Layer 3 of a small transformer language model trained on English Wikipedia (15 layers, counted from 0, width 128). Numbers have three digits each and are written without spaces.
Take only the direct path to the model's output, skipping the later layers: a vector added to the residual stream pushes a token's score in proportion to its dot product with that token's output vector.

Output vectors of the tokens that the questions are about. A number n stands for (n - 500) times 0.0032.
"vio ": 617196455431414497670535444446587459327449313464407406447458517420465519600434511556633390488476412478490529393421526642547461431566494381525821379569450459443413643685570415695361676455632785491525677586543397482522369500538681656370560628281298379428343628573491409098623491525506261539672340387742406665643457470590578532523455415730449523436568534446541497497359481614462475618719
"referring ": 661346371520473461434411656508544538506550382353480410602518426469496496545469362319639487449442493555556544533534566658630329635485396431434451489625452397421478594584660425635465502432585720626528676554429374692601580649535365461663496505300200508308460595487727479223350462506522552487367658661420693503634668525447560258610594330460333632556470368467564426622513457392602338357601
"ios": 471420604521386556520472399459634644329456611395410288492693623336393568386508383322591406403562434524535578418613589469592463549505505525632717689530589560374468608504496320573453594445347586377554460571501502531529681416535432597677426551542363314544512698631598452419660475693423565496511298502485504697582621528353555342528373400507395402448433491526438466455629354442638499293553
"plann": 550565516524348485635288573555514546309665679554489429556627341373659551547405321306271468583477419639666496394353608670600630498470383512444465541672469625674729597462388254555440618485308417523352574639524409493688432448330455587474452640338218417350406489530370342266509604430632558536568322400653413584553534339360591440406615506550590705522589449427615478669437587513462586682651
"edul": 563199528518628511566376325304588551474583452438323673373509529621597525507655399552327398513623476451621603495613690450532445405543471497434654634547432524660742656602483473663607636547353499267530513393317351455623453486518495388286506440502322417632261603569574475571604697496406514525581313539596378640615599431492452525586329492495409549689272143193388467759498413532590616479586
"arose ": 580321342638588497451368562631459428467480678527286475547802405580418625600549398314521470486460504461520566515556711555645523479473362436399518467543344613676626658405400419723470443399514561488570562423396429387470636638433494374321587536488320512494441592511343447243565567495548594542427475564381561499680651569432469591431354465385282673550416465342588665471642245659308609485776
"Wikip": 414230383488372481389483709491736602274601408335482399385517301523580677604586599398619479428512487437498463484410640797698387295586381569404648585288484554542522507332537423571652320491624518610592440480497381496635534531397521442576574543519274343521513583541500309322398421584463412533604625670478704676582444586673358526672690387679435606404547504320487296761536526387335533256611
"- ": 600609292631355416436522473701505478422513538631587488335328671384462468447296673504565508363430456539469494656354432470454650448544503428462415355403386456518505455417602538517581628438708478575583350424472455600737551527417362613691433393716657598439529419539386551488611560669294422621392409484448320508760420647449469452709455495486576375564416603618690545521467483358477271664393
"accident": 595428363706533563409580582415413466311600554517233590495364567442376645662628544213249481565723526468520495413700336603564547535594401433495358468727364461538570625433311303568622510319412640686559571587522186440461318361602574332629363432545204327437394552495772560237690640469681364520560446376526652556548435698583524617734530397547399565654499311354614492636525349633641368555487
"أ": 621574509453372421437412642342683438537770379326399545350530326375400474379459485405626420588556635642490638411521404792690330385473497510363493442386426514599634589456433350753438605459485475473477633525354497458465452486468648437478413559553358472607521643380727507325463485516547525269383624688418411691589503625488439518561623514557385704491658432510309545446557640452623431417497
"syndrome": 551326463755606572652324522351536527390694312454172427330545452537335788631704411470308474434584672651463574505741798523388455350513416540309734486584426497468559638544578314696533680232437572620389662388449572670467374423452508525477621314442431259425395552502689532101471616642560307588637285511393497674765387643668534459705707461611329573521512295386467393583551172333687380462481
"omm": 454494403544460430555242520500632564544463405298482620585676510611684491626699326602656414562452370335643517304481453571639412458575476501641642620498436503614660668351321629397668464419675421459524468471542424438596487651469726321553401338427407509514428639348497456425457621467578575354685664574457577654369362380318487531665431396506370414438712377474509485357298580387531446503636
"', ": 620547423519417394442349539414470531618461454678590519410618455399345593425614346504368436474446583585591448558432639560453537569623521503590558581513523566394535556549366525651617549279488608539383704314428309501589433567355446371314492512393407361463710520712621630355370551608364378389366614507339571645432551501625555665471622430347482532584439488371624637649509410475656388457497
"repris": 580415715621455537430319523356498626527490468347301490504540398547378461637579518387415467626388535525471635453503418853511508686613359476524546472577392461625568575542740650690282521431442594413550547804449408637609501339490435351629242622477316480591314556483474525229551457410625483295543472591373557516588674531349674431676572296480274760315401339553509436640334592669385382559521
"]": 598459373672563474389448648499380446602519485640516522658469539584511571574656225371454443395558563582633532510353722501706607387392510398478642565513636652354514600520396409477499626335367606388533438275564360463595421442424463577490379466398367482582576580323513480364427436609489340589432634435448502612458448616508380593565656458649496551426579360323642661545312545487352597419647
"explicit ": 640426600543409349555392713447471471420469567431340432583486449450522446321517480554435478506604503421580570420420403648737350403565375555528593393591551524648530576558652544573520375495547637563446555483489389624489640521624625352382435311412258368369356471498513602346413435409672492576586456652580587619637512486601332581702517413686430490390365529513521357565481470410575466407672
")\"": 671505581545238492600674768459473488396712433372682327654557650362565357541517218417453419415764525449510653566397551784704497469654480492251616501303482609393657698599468442299530597352477362564478412281421195312332488678544496428647287398311280743465445693515391358581718473536474381575492440673603521574581504527600640388334593405660619686415582191298554417695361619468611238372766
"showing ": 536278481506565470455458429493573542700356537523456508528657609386530483526537486469557501381525366493513340446547615631595225526365392383483434378694459576328527519406490607698590526300557785570637511548434419573398463436472402506515595371560301439342300440619609396258496555542784532478531667547597390523575583584545410484556557366694427662577363381539595473499648550544633254335579
")": 614530431389412498349670610425358419559617479635621494395468649507610400612487368369490458363689677433356389560470595490507660312454547399557470637458470720546531581591560412238477417311470594543530467352453411367394474515510424675645314343493426589699472526443410516489671465566517419581417513387479470540465519568586657466407680441582654546344623485293635479670430653429516454522524
"reasons": 703444711455100616400022745521547460260305462581513310435496672549352611418459312229408453376779660738483598450647457633695616625564351316382644550320757415825664643504352531641652374435433620439545465410396408676584507557661615562648363469317208603333277478536704681273499566689468374605759553255441415628404474577452649216423241689385304862576432334289378607657546567511710427408637
"include": 575497427216480478386243394581610579519566327601354226403645489346432611809372476481448464339433696448520641587425596541812659505574391417542565484493526654755406570679474470489899368218605599684444346525349565550628629574614428295346214465518408452650363520524414468328605489362559418446501622675470511555621575561546389742533608373707481559409352301218541467757735350489305543415498

Output weights of attention head 0. The head adds the sum of these rows, row i times number i of z. A number n stands for (n - 500) times 0.0018.
o0: 478625426515537659745457515349567636584486610482417505600213520612593557347528568235496337465633413391732410560756384514271388392542517312560327479621485378434401757454360625574429701603518589531391622596709484606438529289461321415255573472299438588498643352455490466602471591496282567661666326398452654638496440539457479469472426328553440540846423486510484624581556341426549349598527
o1: 456640481606486644552575580478657733391474380535373646420322593766535464364639424540344564486545494540548478470581564467424414349483630358461448610502618470550478384454409625719343452612339466433414709485487521316636599475428258630373368557325484481428473360428603406760532509509366657435336435551451433446608489429455494654517446576571585608370583584622523470439540549428697518470276
o2: 517589358437493421533437424500566554437444440553334489578460319350305554418513495650392745687476533699429477391605472491455410358724395475527506539627405698338523377651609486454538462300513568493597397687519574566697405373445405541502403337549338477400559552544536512519471450709556357658545533561517734605496568516583498479458628635463316437550457490531409579543435501363520361560457
o3: 652520247461374410452520663545428510370332513559703559360362315392497507602588378649453537337472378521453364580471462556545401501610468463385590636659442649478703426479508532571429597366639465708396444468602709535605278498430408585530617588359660437339583402702534574472318593634462646539586593602575594382352563353512653413307500602443484608495459474388431373548387614491488475611437
o4: 424532534488636550533604512681452433492578600445478655729526427538504374527504637418232589413504405669517537419568263569491522576643414734414674367579389346477393508577563436475588535560485373609488516637464461549639520394555372613641280518342488491585463674346560467515375363680429275448724567331547476467395350395485418390531467540590493386470545424563433443507472517410549543538554
o5: 565504527554506672535400476420401554523525642574491593351465432496539469352588484691524465407579580394522698342609528519440341668496392366560306413415265431425463546506866471444770458634409585585446450527493549622507408453590314499319338690117512376598335360670599284807501529582592484428390507325394554448646455615385596545531427410540519684561472443638680638550492367462511538514446
o6: 574549460503230412513500424702577422539493680614437543535436424536517571448371623362583320406558424689492363345676428528622724445517611490459481200708686482709425355554537463361622470349466364485454407517588550479535425405585554405599500588511588522512438752323492471380491477464519536671616466595460420298320547502633714487515379432448505396383400506449507494541606496578477567610487
o7: 347466418349364538460585586593400472472288408321540529504393445388511677348507459512391421541568562489255411648673548506527551352434749665460592510416577760544544271492596586627414240415542566505478556360450664556613579755489803567536427298581490421571469485441716397303628469526519632617438268747524281588525525330501593932345433596402569531345548505439514414554384618598434455507377
o8: 516435518431555394410680509579401526435575395515560400386719403390632481337558472479370579595387619465409398449487686479603429374345668478643414594349449350440477363514585648616486460524550575552470661279587526476552651422654578515391420507565587299483641638318619409468613537324477627416413355757640354665394520512440489582627554421494474373565529583616680489512421606455457571365402
o9: 267638394497609606415428769247697676594676493630582564533490629489425384543468460472449531435583451475545616287543531405547633353520609355560571383610363476652225570235361450425666520460616642687635408498485266515307548624510432281493384347676319597482491653446273427469572530479483627477561791314562509495667343355385338481448328331607528476672451422572483739660495552634572378667552
o10: 540507425332626470584528600267586525335572569452533541357643454742664573586536375523417457374443399250405523546487663418480343456522508369412551631565690334695755774401374505555605408550585475718568646636475335440337554412465400532396554651476627510315707517303619478523201516650246561344390738491402471733647517419568595671388435299562559404594480604425502448547361348533493456440423
o11: 568426335359471443418557409578514448711525456442444455516543444589658298313342415502431410488670574607425548530499551522412450430346388462517703438679478503559556668563635627641437303593420575571363536520377498623441619361445632606419503275552542404499454289509568511510771419515462551488516557464536516399547384428470605530509379513537619521484630436417577459606674560432390369744553
o12: 353545600573422523430630486469650412504329600583452438447645585751501706449378510614491367523613621593391375609550421414450630437488600655378498478504510675563432280525430485552622613419411334272511459409445702501481560434366543444665437413621488527470494539525477537647619421593448529403603401739392277415390480533469425633328359547620460583275538544532471519423586473511545462550439
o13: 588388606472568694599361380506752575576617477489538274364556670478502422754403420411493579532432485314459579496589263618630665415484554401530439440295575475573220480403372334764518442512636635390473619604403361318658592617526395337638565423413303526500638420253339543282325704586502478706515489534605325581708568418543439442604450270635550455433617602551450470567522534547617569379579
o14: 457620538677492414585539409682475607513387539372605488449441652504555373431623469439490526468568260666640342452286699689404454460539658321426380410619553463480433535398395490409405551633378540516556551474655379557630704451639232546353466592474489665396582208497503642680666360588531449317684540586457721453510228639595386435547465495423582282506389507594573645499626298270499449574459
o15: 546439377631621410540431549303513655506360408521516514651576491389492625462830238564485280479642531482646548464471352390597438480583549519521575743534629421266360546563535505476415439627502478527427458523543457424399471532329342502665568460531338230512434412604413337388669379293473253703508449549301409348619457599658686477668588408585551506294595452502606731550591608507536540781553
o16: 508334718526497574409351342523572567674498522603346445444711412429533508315409446494489622630429602503747494580525512375580591557591301364422508633406519552408530698537579617410558681402396537596481545402438342390377434327488478480676491595401602425472768522408538246414503533505320660393402747384622381667358715337444346501369425619578561573496565447495536491400402548467461600532579
o17: 583381535479500564362428590480538375469622593523341653373771444741452570678537443550276430483537344445422378579533494544445529577567419661423390585572412262650600516433215532663535789530496569618518509347502632221495269533308353523362566560520365211385674459535408572389436353551345645451654250460588414519478603458537302423520507619593336704597663673601483627532520500609501563545558
o18: 341580378533635424486700660476344470442591641543545432459579584501400486606388522580533678504486491279626376440498362421566601425427691666512463630450458657428666584921384420470349611405514475455379318516597661580388459460551486515423339532313509582550579503410519658445589410423546700541448349535546378661511537293554372529384543646480531510439466589511665404460553411532477423297266
o19: 521394450473487624450460634331403518581528526241617559577678558521583576523477490350562545604390588492603608512456648546500443286421571654581660488460482756514536354373334379489362366453596533434478503415330546613707590491403428681371413511526586590589453551481573519596588540622459525558364654463307411571505553546456509415496540385509410607402441647327573397579335487359635505468311
o20: 418434694275495670435553463600537459603467393494460597362438438633415478569565493520511348634519524520648448570589537500361486355591531258518363533542598584480525640465448564416382395574354563489574508403354620528311510546397435688384415547565496454680578514511678387468715426644603624577550348523552599634496461410455456409322393635443527669492504638428493255582535326470443471601383
o21: 443407694481349507438384538405715629525561544405285302452651383509294508423519499552577453574502487414647505502592394558610614437613541684666363320588527488531384335733650484408410375580410542467517793406551772672270601379623477461663553351530421037473434593257559580416652452545577541445521560496535570304649497652432520425525325424289276465497346505637495481538404567604560454688594
o22: 474518553702595475412381454571678493535549431539612347425453628419479367588502480548479553475468530574641447479429485421464390488330477383497409395487413520446568453639638373519495404532323475396608573594409518617583551234483567485513338451467495582426282451560369404523690587542607589538455581524537642501605470608452641450657386561473589448381536535451483514579666313462421416556636
o23: 506527565389658453516649514521560369311590621477452559685725666433617619437489460569193463573518465416378371645451401266559398627390551787637541527549323373358543526702603483593411350582436540553626388484407617459533427544468730495735420471645550254369371441597393322281556406564423527462577371465568369461707726487435610633530465398449338579763472454481348446446439472567443482614549
o24: 594552477716347437600420582708340408509544361514393486350547376434493375641447481455583415500389537350474472480581738531484669475251547434487342593546651473547411498583296605618572514500491635421508494573530462316645417429468523467474357673306421685484626216731424578295417553418603494679312595491449534384436552504433257663600622663479359576569396623447621681556525784461371537524506
o25: 519412452557335474421316530439612627558375507462616560589683456608535375364643428562553461592366518365505536569414483657508582583453556704562549598527478532271356357613542286513544563546492449628614395316567581408441437512479545404634570548434404596354594299495748575477372477558550343287566678583502474441697491711383462522260504334702609331437648523447445415445569659445446429381526
o26: 435407609473604645688418399552625729489465557439476481498435575424305429587337417702573547506395686616414431528548359501581508544627504526446395484463615464642617514275668336490343569717528662432494491669413469398579450540435438452606374493629466305351351418438313486337528464344726543332521530389525462408534666465571554341698420326326680773512289595464552558514541601593426489426662
o27: 409335476395376493542430443460442607770575485631494442370687460532590754674374427289493488548667798558466587287561442461429433390488458461524510638439570506611593652771583361467515542519529598616388338672410409465454365328469363469535316398525392589545722370402561331665584392577345410399447583528445575462316490622620500515556607442359513479272653382470667654596676648403406414615551
o28: 381372507594298571378654517527381536415402564438616583532472328594642447724559296507475296326496408417610510395378643542488538624395326459589429509410581364567396723337829596280596601627492288615584588409550573516353606537546510630464522384286622480619607372527677671487369235693580306533571464477561554472674523510438530493581625324508444675402495410684577447616481562479152585585420
o29: 346572583508426668695478519459489620548529513430644520628615370401409372555486386429465344673412648522609419429473526581407628375499813610552487379499495535594618664377231557566643505375522359366284525377422519561655371692314463481395418574245392543697467536745412467704760535555412678529427681323538447473592626226505567517263359510364476514585508545491462411497539407537502527659319
o30: 412561563600605555627297534560374580514313464544476583513636647394525268602551468466496497863428401556383472422567698601533420533479615732442465561459374459614663640582294543553433413425475634479641404329400346423533478558381499369353487611457507563568476294553447347486534645531329694620434405381517282609568498487501516457442536522390440382603494510645452519529474502530297522593572
o31: 507511584426463615639612606505434574450399478743386406494519542593447469494456576573453687429485557370412393476362362385569605604397616372347399482506544656577565454637370562584475718486399326352519480458322601534498526451519569310439513540464590428402560320570473620488490617599560424660419534495558499446651477595346344519468615453545441467532626430521494381343443529615545599419518
o32: 488534551429415435390284470632497368456504500532482452397556599424399581603412526488348587517527643486606647552625620417474530591516589393756453474489405537493486529405528530378439314432569675604436602782359553456529488584469353405707660460455531575541546475663591410577568278476331512436580448474593478425180323394564540490505385416381528478575286800483588357546618463510422455610567
o33: 461487282569332864350492541689452293653602581414376566599461508507480546304459492348531453610379360418518466390370530604670571394558306600274758437531616378546642486510584428448413415437598542396512304480495462487684510228539653538432401516508451585502547692361510520548369568499616501396546519637636532623447556538633546533486545579642445699629495461473526436428478403556383513495257
o34: 524347341496508534503328386470376600466307329562512633464673471477536455597656303630713429628629528687390539545438529448503627318556230369490464740643687548720433569530501414420542488540534568353451307481478507342456555522541486761483590443378551540607467633530664284470442353645447544683460554420380320454541743411463462490382552318630478518406414715440688281700492498455411491683270
o35: 689515489501368452555575376451624560418603456598536383696534486629459472660619580361494524716427618688660492448407638319312294463413512417511463607450518377473606348566441508713557563516494291420505595347473519665454432350606572464437593516534516456427315673562582602632571414427461444550414424565667586630274717561542548425476615580631466225508492370540346422188670273507516513329367
o36: 498588602473569431352575533310609489398648683323552730669449428538446495400640597408716349476446511604483602559428522629556454472637478689391427509588525581320265453623458595512719678507615461427506511504514591459325466569525347582338336559389574499565517473194451542511340798402574536550554402517304515543458547419519328419489558417477290619489635596499434531520499444439525432442486
o37: 426487670478582611279677595514593498592393530566536559549514625493529490625456612538418588445451522278527397482366425520491651400485460629481662427438710258620420504456646572487442365447396356582453434434516553463303662358579479547453556453596393460565641507370617479670534613479391654269520510345457468455483440668567483486535496447300406578498652458452524394414466648675522339518474
o38: 516435542470391163469609350688564336476685653367557594304460412575581435546470382408528359506376418397490545474449392501437371555490464392649524534571394575583668451289606482582724387677633400699599393514468494770380369569480353392637476429256259444718675391673635553399434656522624444567688605507409644562581510552613441508366382570442548576404602613444375515472607682528385341441452
o39: 486511432502328584445366637493717490675464528441737379468378577573497673811512414383523252583561400426428456334553354514380621527453478525570490472524574484591481519471433415510501466461519417620515377350516664312525420516357591433517649448581340495644515527482614544419486619492522438587502536587461488465408609571585533464298522482499566570330721455456320525480554639601522547334485
o40: 628484394285565752425299732391495697509598574687387604718579520507346477530699630444428526559370657697583481356513502394548460366576534419432348517567637444659547438489649311533480543621568651503708685495343537514429356315594462558258346349521529329374251603267658461457688349490521447548238365539301426485438467488297641351739501385530491528619649615489689365571584553573431493418392
o41: 368441586394639470456526543286555585451477464565452505351503502616538648652395602637777573461701608475430578581733523513460449458479310521483400455592329595463536570497496518622308525602427621396443546441438412561468439631503421563603522362637639437541500383341468461515436621585412530479414363496614552467608417380393419608566425418438450462614345306524554354679398393447532494500708
o42: 510574440375509402749448378626401296341706625474444476248560427435651572401536432446478587483638288641377626467382246374530381523518469359614517638643581486743558499684736251485465359591600406556440428640498456525437613258674414428600468394574549736428573482461520408469475407549500335570572676507336602378381550529676560445422421489481538524658529492476439446431385627429678579552545
o43: 546615483413394592547582575625421519341593699498404260583520561414434362635413441505590321495481476499559339573402685382569634676731614456478406583352532629719466716496301483431594570444668552391684692380533596582296401629587549471395550616342463354456529286487551633579428404541390455496369360695451332533441332374475456348514479619392622535544382551677357557404616513621449571484305
o44: 461471379504346689548561445612580406470557504402557353532656463394647532717439452573622334516530656530501494385296409403468324417363468399556555613399501485627411595379550321625752405405478410428434465334399424620597642487502598457348447529396521631508600505460428544585505450546646381301318522625600504404468559289591820533471455578554661572533464283467566577533537365710510678506580
o45: 463328585729368498555200466405446554490556402583352457428517565583391508604457422280313518421516478575527484595521531506462390497537505665635448368365526382508493342734479522570519522484551564423572752644453457548455522559552465608478481538602414600485481598561516362381293422628554568481488583360516423581719547779545414471635464294370457497328264458479519561597444661549605407667632
o46: 537411446492404592436553277479533519461610647376494584504493502515587602531544535625602773504536445592517262634315529472538347594615473514529484428473556299545512358313717465613525660649603458477404537340394621556475444649620356415334629458513514392482533303374462357677557753312346560429607414711430473482449633641412415378671484362413436469473602414615492501359493496485517576595323
o47: 517333388530571479558442601528375387482551633651445673519566598501580546478495551485517360431491483559550263574445403455488543517364466448478324409613432462597780586417344455489471797488355418525665473401523416548526267425319603425299587540491424512443598521672462435430598420403436595552520161553470491548706443487459623478667440477503611505640550582342647384750679457647414377556614
o48: 687290499448595425338587370510587688457468624316509420531673540283457661635424548656571639502632687449537407570477772502494565389330485362387307340562419607470336349521443504434557553465447798642390455512462509588649421548599576525530613577528406138403534422381425567298534465528489590693507443559691502612533617544491379578671617486417272374453254604549614528606407314447475334465583
o49: 614451603535364471422484426437524585345317569476446569417437533314561732334568354489494548491456452517442539588433491406559675464612522412520373748420547701494602423339639570577386704486460480459563488427590456329589538424373426405591505159483450418325571277616475553521489496619395447557650420411384645501609787445578404749561516502526316694572747695372479653378446513475454472604485
o50: 535349669418371416613685554527364568464506602547599475290403530447636671516465479261538478461608541632598589453421455562537442495372623418491274531383460680578549430552614479578250670487508426572431542237549415516439460636587460474551453282486537599540513339575478613573564524587551506492393471523579537344562654445459543497455493513382327668419658305614381430436380714430548530568618
o51: 430742494330434429450674480543628582496447424613541532420485304654427415461300460731545575328536583379492380507759621453550471512567688377588520630440639558383391540238552656356442466562609489367439398517557737398451410708392306525544336546764679557468456430431274556322579618396536615545620445582484563439482607480466532378512443343524569664500418516442558639334432477356438656550399
o52: 516208577412305710443440499404445607505721534564315383331489345543383404410665422474616380451411541422516712483598520607603579483774495484621538559449518478412610436743669376492322559596598602397459610572412436512440506349390452511479252532489581112535546466344486468720594471495452507400680363533501635547521422719504363344570610542364534501547559605644510586702660359515438405450302
o53: 290593578620506705562428469481536532510419471496491608489578554546558590389607551552585510566526352610404396611361414510540411463527572497217438632441504503562436443502381596459611735569438236382497498300514625484444432470522479463553512618508573517419576484470392413487503511447383689573544424626446458456471521518433482535453580669570487556425545339552507485405421482454538620553481
o54: 388386499523491470516426582380520358659535604399455402455488584617387685357517431557321575634467590472486466355422419594595431514397393603436633383507433779383635423446560635393532596425370364587530459592158464507712574449436551409494592376641442454619684612490561638451750478454552487328337448748386493572546454508553479642480581481405540522366579343514708359613428701481588422326537
o55: 155618593585507625441486530491463518521472241342453705464380359480405662453586487495554470555542519417439518510520414513570491441485577771441519464362360467590481364522300479392651574627407459437505679471537702620402509507382747262455670554466440529542527752316439433661297544399496582495623288615670652559418263348360358626483408786480541444484437614567471448475488501674570564520646
o56: 552584499507700401639661517644520515446412516544522434469562465470477581315492328515410256489564613391598409467463339514599327402446486485429476584426509511390501523397436517409478495620571461337475546579665581570585443346279414480596629469538332559517475631624288617535417563476607366536555417687454532475592505545542668340515409436626403763571447628502453412397377658420636461568611
o57: 577453285417618490615542638522563427382709425445603398552674420356298362535676608669627467485663518397509364557352355532482708432552319229306352539731607410610346461517236473461625591456471479436542445575592492450567388421619362517500523550459057553509596662709564437506496661396520282568429547669585558473710443525558376545452514361711336407528645543450584319538540497598636346667456
o58: 384377317497409483496501667666546563533314497346540469463423531450439636589498564557679354359814553599532565483641322455376423575500357468505368613641528579513562500621648439460346529563453747595410582492594519547532623542321468546475333418427572491663489385355524395470510606439603378336561430476571479395422533319445457565292352564544555589312576479535543672594492421673399457582692
o59: 301587465532709483329440485560489625418642593498455586482450357518575520532478394580512622421528373579567482377482523374461627511603491371648532362657508397562714643260505382337464583513535321454488390468428355378621451518276487615427472353473474610696465677452470471704480521609373462551522726387351716593594427431402415461530455605475569468690559692587385483612425396403472599422399
o60: 539444579484482505657499577372371482558329354507688269659509702483651475446416598387575417419462577459292465612578523514547634578587470576458544581351373708584384681531284431466433603509569473360567386411685601359485580488649684568551521487477659336344361471565579508568445366586317437537482520488439341408372479716449515441549745311520617421491464537432353614641538487389511545334463
o61: 480564605707546357190330529555554608350486602795375473564708495607460410651606457366464404421496453360714318575472568371505573422480467595559630499541551448504539326370343446676582472480607396206586574326449381647546420484527409530600601419494443529585506606470513557384433537647358525565508422528467437596553439637607409558581348416518546339706413511481575423387480439638559551410540
o62: 731511438488603168508530370691446325602290494612466407345597698612579448447406614446498466503657413566373585322591482681592287409469476406323583488600328568632562515391419541596570368512620644431399342472550364612540591563482346398505693289476544448658318566538308778474566555542464517608651453515452363374432492550576687380433473546686344421404616590595487614458484463436514525562611
o63: 508558476423587424633469419355429648455380568493557356390553405487489720447404337636483421496724541702290464579524454353331458575427536515537330411501468549575541298372548471550602571549600602401356657474596649542612521660473635507497700449615627511484302601643451457566513375522664494485404535546404315514367586341379410614299311410564539649505364502609530569394377521486650620366516

Each question shows a token from some text and the vector z that the head gathered there. A number n stands for (n - 500) times 0.0051.

"the ": 583386459481335516472486547638548556338552512481526528447560567475467538612498523484558553560490434512537485441524619499533434494445513534527562568524584578418422489263482520385462489514569446
Which three tokens does it push up most, strongest first? "showing ", "arose ", "referring "

"v": 508486536466523475507498521484461432524521488485538514569526504468470470539470495524444584522479568443490531541475502503506456447570452499481482539490467558506482506448511535492507519542507516
Which three tokens does it push up most, strongest first? "', ", "include", "ios"

"i": 427556534434501437478552536533463472531588489517520487532501532528475521484471549484470546575517532410520496523484458477561530426595456489505432534503494563531501524442476457467491519542542494
Which two tokens does it push up most, strongest first? "ios", "include"

"as ": 331465637468606533978438487546423624713436538513294337375357360693598489401428652495529342139536319644429452640542503474718381754453470438693443480380427774474510611330619565316625288481584592
Which of these tokens does it push down most? "', "

"tivity": 454530502401456499443473525564525484510565508503526477517532539446497502524463550550509576548500531463555476510512496481545495450581526492468484516514485553549484507376512524457540543535533459
Which of these tokens does it push down most? "explicit "

", ": 445514483571450551466479500510538442419538534505568422489516538451503464568490479472533548568535461468577469466512525481429507506528570493465473524504565488474538494416509574457489501496509424
Which of these tokens does it push up most? ")\""

"of ": 440490397525383405574762461569373465737309490457468531432517654594439486437517469257573528486538348574718373525546205575439644208506456329533592611541449556484767457819398546701627658349396657
Which of these tokens does it push down most? "referring "

"featuring ": 455379436506484390533569402605489486439608418526576453282612546483467331453476569475586623482492433479459395568464536578561520251492455434449489457498507663461557643528502443444547620520523440
Which of these tokens does it push up most? "omm"

"carbon ": 459525542498443427529560513553541511513588456490481552468519537529468546540424548495462537578476507457563469508509499515522528423541461503512452577505473572512461476418449452465483538494599485
Which of these tokens does it push down most? ")\""

"ted ": 307503536296794359491699719452428337422639491281405477559619672581425440419320525310574275299403353713503492819402495412938513608633391426522350541422563440574531531630469557481620345556383490
Which of these tokens does it push down most? "', "

"mostly ": 432307572588470383519457504477229573469551416503503552390440424547557508561456674420481338397554539526449523406288531465534408457594492569548565627508513498620384564447548576598388491402550617
Which of these tokens does it push up most? "vio "

"On ": 596490550483445417527460480528461477464585517533508545523548500507511486584423631487463522432504518541485474511405526487544479460532449528477577606570463556499491553448579569427523538515487495
Which of these tokens does it push up most? "accident"

"ace": 454565511534428452515568539442535425473586512508455444461570524449468367537486475479468496498573438513512471521479492523507519476512478470501503546524520532519593588539542580382520516496484434
Which of these tokens does it push up most? "Wikip"

"different ": 533541566539482646513447496543592579438522550505551555470517416449521487538471538524449522530532391552543475464432456466528449470493518459533497639527436542516472508297436543512546515432583514
Which of these tokens does it push up most? "showing "

"\n": 569557514537400472416538526465594521436487510485486587489492512451460511494430516451375501618527520386451501511477520489561562487536410410552554528568499515461502524495441388471530488490562532
Which of these tokens does it push up most? "edul"

"ec": 487500529410608337628586601510488476517488527508411432578486517512487516471334498443568484454449463654504519618471433361632516511585501452543532483453460566499496454591584596501515396593489437
Which two tokens does it push up most, strongest first? "explicit ", "accident"

"B": 532451523484467460501505517550480509449557446508533527450558471502459429597461447537545505523491476518531515509459519515539523435531484503481483585523535506512479475475496509497521539578575471
Which two tokens does it push up most, strongest first? "]", "arose "

"be ": 444191639448509490516382374406502376525483315596634405550592445775478555332537642636353397290349454365414449640570535483400568464407266688540292688445465605625350567286514472446444607476477562
Which of these tokens does it push down most? "plann"

"artist ": 509475558553467667471388474602512541460527581528568501474515486430579535463538530451512519533570492489566507384392398450537448436522599452482562650506449516460479474302484554514500530405558554
Which of these tokens does it push down most? "أ"

"inter": 550551564564449459527560509556515502492549500517524493530578514528507438540493491512497535461485390634552467581492532553536465445501522472495495567542478478499556589518529612497472501484458445
Which of these tokens does it push down most? "- "

"Ward": 572511548623496496437515452542511496457522520434524555567557541505469474539458554484470564560520537522531427526469539458568520458588411478474522546565518493543500514500516480513478512495518490
Which three tokens does it push up most, strongest first? "plann", "', ", "arose "

"us ": 657453519483549459501602510455476478453563509490496603395642498429335395601447316571537542552483507574475519584451489585586482378554447479425452614603567468425517529511569496513451597655654493
Which of these tokens does it push down most? "repris"

"p": 502500536513474478483564540430485462493499515502511506553600476439477512579474493568466633526475536452494521515473509532520459445523471455448496593563537527460465526376520516504475561531492553
Which of these tokens does it push up most? "', "

"Bear": 406497475480436470466476517559481477504616478449499505597546568511549449562411516452413524493565472473501449524460491498531579401563474414388515605484524502542465549497534572456527533491588467
Which three tokens does it push up most, strongest first? "include", "arose ", ")"

"for ": 356461443483458505508649466523492472568500469552417515495519479520403491575465505449470591598532463393629353556515482488417563450561355453516443547550510564553547393493391557543529663444601536
Which of these tokens does it push up most? ")"

"his ": 389345590508485376609619472581449523620538384506417476333446438515456695617524491462534416537569493591557468496433535564547504498522383485455436445614443603457526510404502462393447606556608518
Which three tokens does it push up most, strongest first? "reasons", "include", "- "

"Sequ": 677446527475553465495594514459477476444564511503502609387647489424323396604446306579537539556480505570479520586447489586584475382545438485429449620616566468423518525500572497514454603659664497
Which two tokens does it push up most, strongest first? "]", "', "

". ": 626568563684539540392443442524532493385505487433543554597573506479464550564484571441403540537544604522556416548490575409622484535557340481451550514593502473515483499430579525483501490519492459
Which of these tokens does it push down most? "include"

"oph": 440590586452566457482625589530402458514574504527515460536479518578434481456466539506484559572534544409444488512517459480579509414595426507534363522481515567535499603497480430477483474555506517
Which three tokens does it push up most, strongest first? "ios", "repris", "أ"

"men": 573537535596487571493482477546558560452549502472537533496563473467488484532520558469439534513491530528571409495499539452559452486466432490514520540555458555491442515333520544500514489499591503
Which of these tokens does it push up most? "showing "

"Public ": 366454493596446427560490473548536439539531525367415501558560484465476392534374585425416536443565490443548429598477498423442601432590413494517480709433508572482523410504439489405606589465576567
Which of these tokens does it push up most? "- "

"uncle ": 649364541687402453462498378801759568428608443544438547383508395415397553533491455707461494552574449521591450267477497684535518640557661512363519578559592341364527378433496612533444697396634568
Which of these tokens does it push up most? "reasons"

"each ": 542544552558502447508522489500568529475603502482494542481553499473526456569441545507474518490524452544524418544500526496522476501540497493555528538508414535556509508481501615484536519494453443
Which three tokens does it push up most, strongest first? "Wikip", "plann", "include"

"\n\n": 619585554557340484355516536431689510366444469530511614471497528473480553445390515448276546700506523304460513523423499490634590537545443365529580420614473530475510463521428292506623509512581544
Which of these tokens does it push up most? "edul"

"through ": 477353583522442567518367453453469445448504450488551526579528511639532510511507514555565396376453433449520470542497561503450554473451446557470459666497541588536420504362503481481464527496543484
Which of these tokens does it push up most? "referring "

"ace ": 486547544589481522503544531468492492450530521518472516474480535472484410559467525533453493549555474502500457469425496458548561477484439507490527513523538547581548496527505515480472466468546445
Which two tokens does it push up most, strongest first? "syndrome", "plann"